Layer 2 of a small transformer language model trained on English Wikipedia (11 layers, counted from 0, width 64). Numbers have three digits each and are written without spaces.
A neuron's activation on a vector x is GELU(weights . x), where the dot is the dot product.

Input weights of the MLP neurons that the questions are about. A number n stands for (n - 500) times 0.0026.
n19: 668551435610490646475452582488684681405578502289453315500399387307361395574428620567614516545394319436440423638388304479408665630342590511327396481563547680399421460608549582536482561291444553
n41: 563467240444669529532646351557767677401495499547389434513569457489433376411337661461408630716251535438537430615464384449500437486411364562411282473322573393479305369529335285416561614500267419
n52: 458451562343641406555639497714558509578372289565295626425483422621308409547358540471435402633662520404802681586698480461362517480576404542505894460467365525635395471698333601245531562567510428
n57: 439437444478573526451591241565329181516364628674506332502654411536690612743477628544531684721536434509485508564569436631519524309678591523437500700644528410471482463392512761584740395472579487
n62: 474442189418463692339605463777455484442732753337344603622682316390418471521481757659604531492636511609548590386545512499589513718360435504402635668642353632576638535817439536498434331423520418
n89: 440418405627595641183392283713543534471438537821444400375447389519716452530351393662772587464544382396365437467632594470620443506663526310458377356540699573518318630581556413411503329414677526
n97: 520327694415554431596498660407233694696764477248633224350563715443368371684675707744423463573770448370798537450500410472516444499602251434178671515923481445873776860473490519469974184258614392
n100: 552509581644542518320527410550384450517535519491568451600380534571703491566503568469507484436446421575634448431632535447421542381538312455614633496511322504610360422451221498443595374597503549
n105: 434497446277406378360539585565618475233597382363630556562428739553564636540577547577448508691620599381485397333539579506217287496541491578563669678556465548449606616638435424601387482405694361
n119: 622535384352435434474416516434663323423493516614574523498557379500585427636455458298361446565382506551570380406438753486662588475474468450482652515451473498507496446639342504394481558483441377
n126: 431791595392486210449624641465449722393429543195489253675221356374517485756449361545129368621523561273465633411499433523470563556319421444429510757691688492662587387388398636575242543584442408
n148: 552283530524554702274395435621487466565507762141306522285457515494570414570442616544395618545338304572376442440356374341423551359464516351497433478607719577688528466442472384533423325349515493
n159: 521278535303379593477672535551555355503789550508757333611617369475501478552566758427440482557517623369750525432489557530539693445627484270552633438484290644543369336494296639603443674587249220
n168: 559446485466481515488576560484436657635591616595516423472448347477425486505518418588546633338397351516615461431348588303445433611588410520445379525483409476486405571281590509511438419558493428
n173: 476333407495586576515544543403504473476484559548596430591299549494472448763604615515470382693627439468390424606793508579444276274511597476414451504512438674513545546508316602492606523543577345
n190: 305433807466429228398629544393201716568709413666505409404415634502401273555636724652425290630410472445679572454474589598568465715517540366758701281606777626895600700656367574373555312163758527
n192: 472760710264769371376683531559554641486608564511474424509525479387471438506280563662344452510542452504585549362686487463650525628515248447373317493233534648566293488468633406479480170435738585
n211: 378643487446630660569394404542423512449691436514693427639434403482431502678478530556659580375519321273574570370417691596623549479543293417548556623566520640591131408354189397403439438559564449
n230: 555530435614570458315372411382371452667476491502362350565414385542643471520435514379607608501450381383412560449579552446523543340435586330413367222499556403454247288606569481544399556410520429
n241: 569522592518478583679372582449412308521390485449443601476481528435505479465424413379429400471519662367521515340395565430460511355398397476541589547500429566434254481513584469497378578561560604

Each question shows a token from some text and the vector x that enters the MLP there. A number n stands for (n - 500) times 0.0065.

"uz": 453553521561330556317484460386505563726655447585489687601474446410468740684528310439299552446601634685413300576514380572519432435492511735672386542208451485403480403430496573530488551568541677
Which of these neurons fires most? n100

" be": 479503398548361448349467522472506471669511503421486903486651376376605729413362330358611564543622459575614531420524436616525376563574549616496705338177446464384679436474461601522421416488439625
The most active neuron and its activation: n62, at about 1.7

" its": 474524428500393493365580403395622513583723282378525549330552289376620807577437430552484587282629393566527562642582514631605437500647547479555577423341609397478677503472521618526531369496489570
Which of these neurons fires most? n89

"ic": 425595600513545446530361446430617451839751406460502778520531455429599609582540354464252444444775507683450607586563570460563543446623507704493485578250474325532437485348592523512464444444376706
Which of these neurons fires most? n192

" market": 332567361426411371518378493334436564593833319372527533488433347280592667502499572511558347440574633523448445648500434624639360472552455540566621473229508315551597371426623527431447448541368510
The three highest activations, in order: n126, n159, n190

"ash": 394455475505422441321310482360405552729658285412575721452654450291462658663613460394458389539520530715459323666490507526691497485597493597511478442246487435481477448336412517543377620490533615
Which of these neurons fires most? n119

"4": 299598440504537651582514439423477408564607429480743604613582526457503547530454245484533349472635627519482448542569628490526432506639505576455591341104532509392600624242615464494353259427490473
Which of these neurons fires most? n192

" in": 460499581397321705454377455155505490722652462478612692548401463441589700411510386536335496419646477408513484904519507688528485480583744490540604459292495301538617494483549508627410504474442539
The most active neuron and its activation: n159, at about 0.27

" This": 517490466652478471422359505565699496639721344357515694431519259400572514546394413402459337331562499515572430614539431548593253502523722553591526456313587451611684411408551564473529397423551682
Which of these neurons fires most? n148

" Mar": 457485441817426523463304571272503394584525480466595769462442564487379589714498359481451513436469594770560425567549461546349468495652490664486323367434417378599628440403475599668381542539416713
The most active neuron and its activation: n100, at about 0.34

" Suc": 467573491729540460446441513324486416649555594370529738512484540369373532683447291571574494434801448773455589557554499614512420602680568674601509649375327450539655349482533541565389446466592600
The most active neuron and its activation: n62, at about 1.4

" mark": 446567527549503483506237531439385639624576309523599680573495416388379643516584479431630532553460541676466407712504422679578279439639362671485692568277597467517530323396570495508513558531363382
Which of these neurons fires most? n211

" lead": 382495631630558567525366453551456522556604291535475608595516415352385762527447466494465411508601566702509397612541524597428352512603526682374652522295567229499671354355492566647562436468244636
The most active neuron and its activation: n57, at about 0.67

" India": 341468537575587629423457467333670378664772430334611621341674442519560837587580429560566339441431532559513404479587469452642396391578433469453485422400477354521734399382528461403355571612490660
Which of these neurons fires most? n148

" =\n\n": 503497443538438708406517309532543380553522599265694763203418495436490745505421509549501257434609389340496529587575489563508453409379589357508569454340639306617710532468486557302616543482473646
The most active neuron and its activation: n148, at about 3.1

" ": 403452576624580437326564294308424426572567444374716587358600568411471510462421310495411310414665439507628403690549478624645315616553397532568586381141457476633583570502601541586365567573423495
The three highest activations, in order: n190, n192, n52

" middle": 494546234560484525653520329618599555646781369409660709564524498563374672446553420676516424467586520543557474690467456530610529480791542618503675403239547365553547359318471507378453495524361564
Which of these neurons fires most? n52

"n": 459539461645467601538490442478554440915535468393633730510442437555447529657477457517415547384553630758437283562597404656484541401652528540469580657203465356429481553366541564570441410531472738
The two highest activations, in order: n57, n100

" drama": 357564580597517438486361415281526413632761321425707593523586407458597722488613456471426423577563528531535558507435513610500330439591484464514545445171665351492637359403539541319350420362370497
The most active neuron and its activation: n190, at about 1.3

"oint": 430679521433404504579596513409655425658695364305472762349551275436456684644419427353532430527501663634530424663556422561674520455702471579437510488375496455429586527250439529341477441605469635
The three highest activations, in order: n52, n119, n192

" among": 448607599668372661517387237330598416562600382391511888513476312505438583308525388578606427467472453525609476665540504652611410534648632590456596373329580395679544517438401437401520380442459521
Which of these neurons fires most? n190

"g": 467538436776486593434472547452618449798533413521588899546485431296349586679443501433434491465585519769555260507577359576402484452614403441498524573381410327399511590455656520592438541529445631
Which of these neurons fires most? n241

" Sol": 424545487531403575373273608427487555553600410475468598300550370356576638646666407400505484295652596575545385671510467582558398539626490626675423505302326398364585452289611466600540610503637610
Which of these neurons fires most? n168

" is": 478509486577465533309425535441564590702624519416552742559609414258558765434413405500478465479636451384504525487447424606476374526523506441432680229165421431506661439358590609424447473523441734
The three highest activations, in order: n192, n230, n168

"ors": 424623560456360592407382339369444594816726340422583581626449456351428643564508402407493533535552606683446533596611470605557372487434544745543479461218435318556470439263618451398372555567477579
The three highest activations, in order: n168, n230, n192

"outh": 424578389559530547485536274408543435827644356581747674573567416537559701580530324466415389487447589380480525658546510554635444452717501608483497336472505286494641428221531460515472666616392574
Which of these neurons fires most? n57

" The": 495528363668546452426332504390596445557788346351527677401594349374560661571431462478387409310543378555606513585626452690525353473669686477528543431296516417550581506354451555404557416520633592
The two highest activations, in order: n100, n173

" wife": 435549487684566466571445301349580496768733336508687696426566538428476690448500342434459460586436501572470586599504370551501357491552456554335568427149590245482662439481472473356291540438415539
Which of these neurons fires most? n41

" than": 623602469707414517543465599448634514729776367291568655562500461416570536382449293682563354502588383385530394777450414662407509418646595614560568334327431319422600525431439458538600442496531544
Which of these neurons fires most? n19

"ed": 528572594621435598559375464368606513820643276339771773526557464350604531542429534417518435453695571568489345702488496662530471528514479636378486457401467300488484443332505448596476486439375702
Which of these neurons fires most? n241

" whe": 393607362671422479474510375561558637454601433461575728320492504511337490402537301510563494485396342524518341400574519701527336452472687556546714571340505480369547552463644475390589562700419714
The two highest activations, in order: n89, n105

" the": 443532361595469443482399438469583410571759279376597592418606375470558747601435380507398566343589294552560497669608485643544360522658679491462522419330583379455675587403412560499555453577581510
Which of these neurons fires most? n57

"arn": 477558491604521523485403690435522499918584321452641740540547477448407632641537555372654518491477570692423349581508458666614357498608493502443516534271522231415639462471514525714328577576488559
Which of these neurons fires most? n230

" her": 510571493458400587567544379312593578428683279493632643441526351390579685556648341465441458372461433560563506480634460668588437490484583559474569371311634388464631403391413653608559387448476696
Which of these neurons fires most? n119

"i": 415539565792499506519486315511714487787674451447609715497619352481391624633586384434445549404651635613544356552576442514588555452546507438518519561028409444405513437533540491490433429522573717
The most active neuron and its activation: n192, at about 1.6

" car": 350669351643465514375328450586519534447614428381444722541389414452402522636414426542639471429505676741583436596495493559515437344627445630401613490179573283473579356562509596483442497611577710
The three highest activations, in order: n52, n62, n100

"or": 478666512620502769500448410466693540828653506447533707514408348452422497635490383359487434424565640790541484724576501578501463480574525492423369608288517238517518460248517489510516487531607697
The most active neuron and its activation: n168, at about 0.91

"1": 349553493677511726471544391266656411676472424347585649596554421556403412612427296530578394381538593472460367722488520637521508601650532532570559394239516445563710600296591407554408409360481616
Which of these neurons fires most? n89

"m": 464666478559459540403434457494682535821597441375551671534586453442362481557606472420305590292462613746544285504529450698526382478655510463662606503214446384429405564403576471599517559513388605
Which of these neurons fires most? n168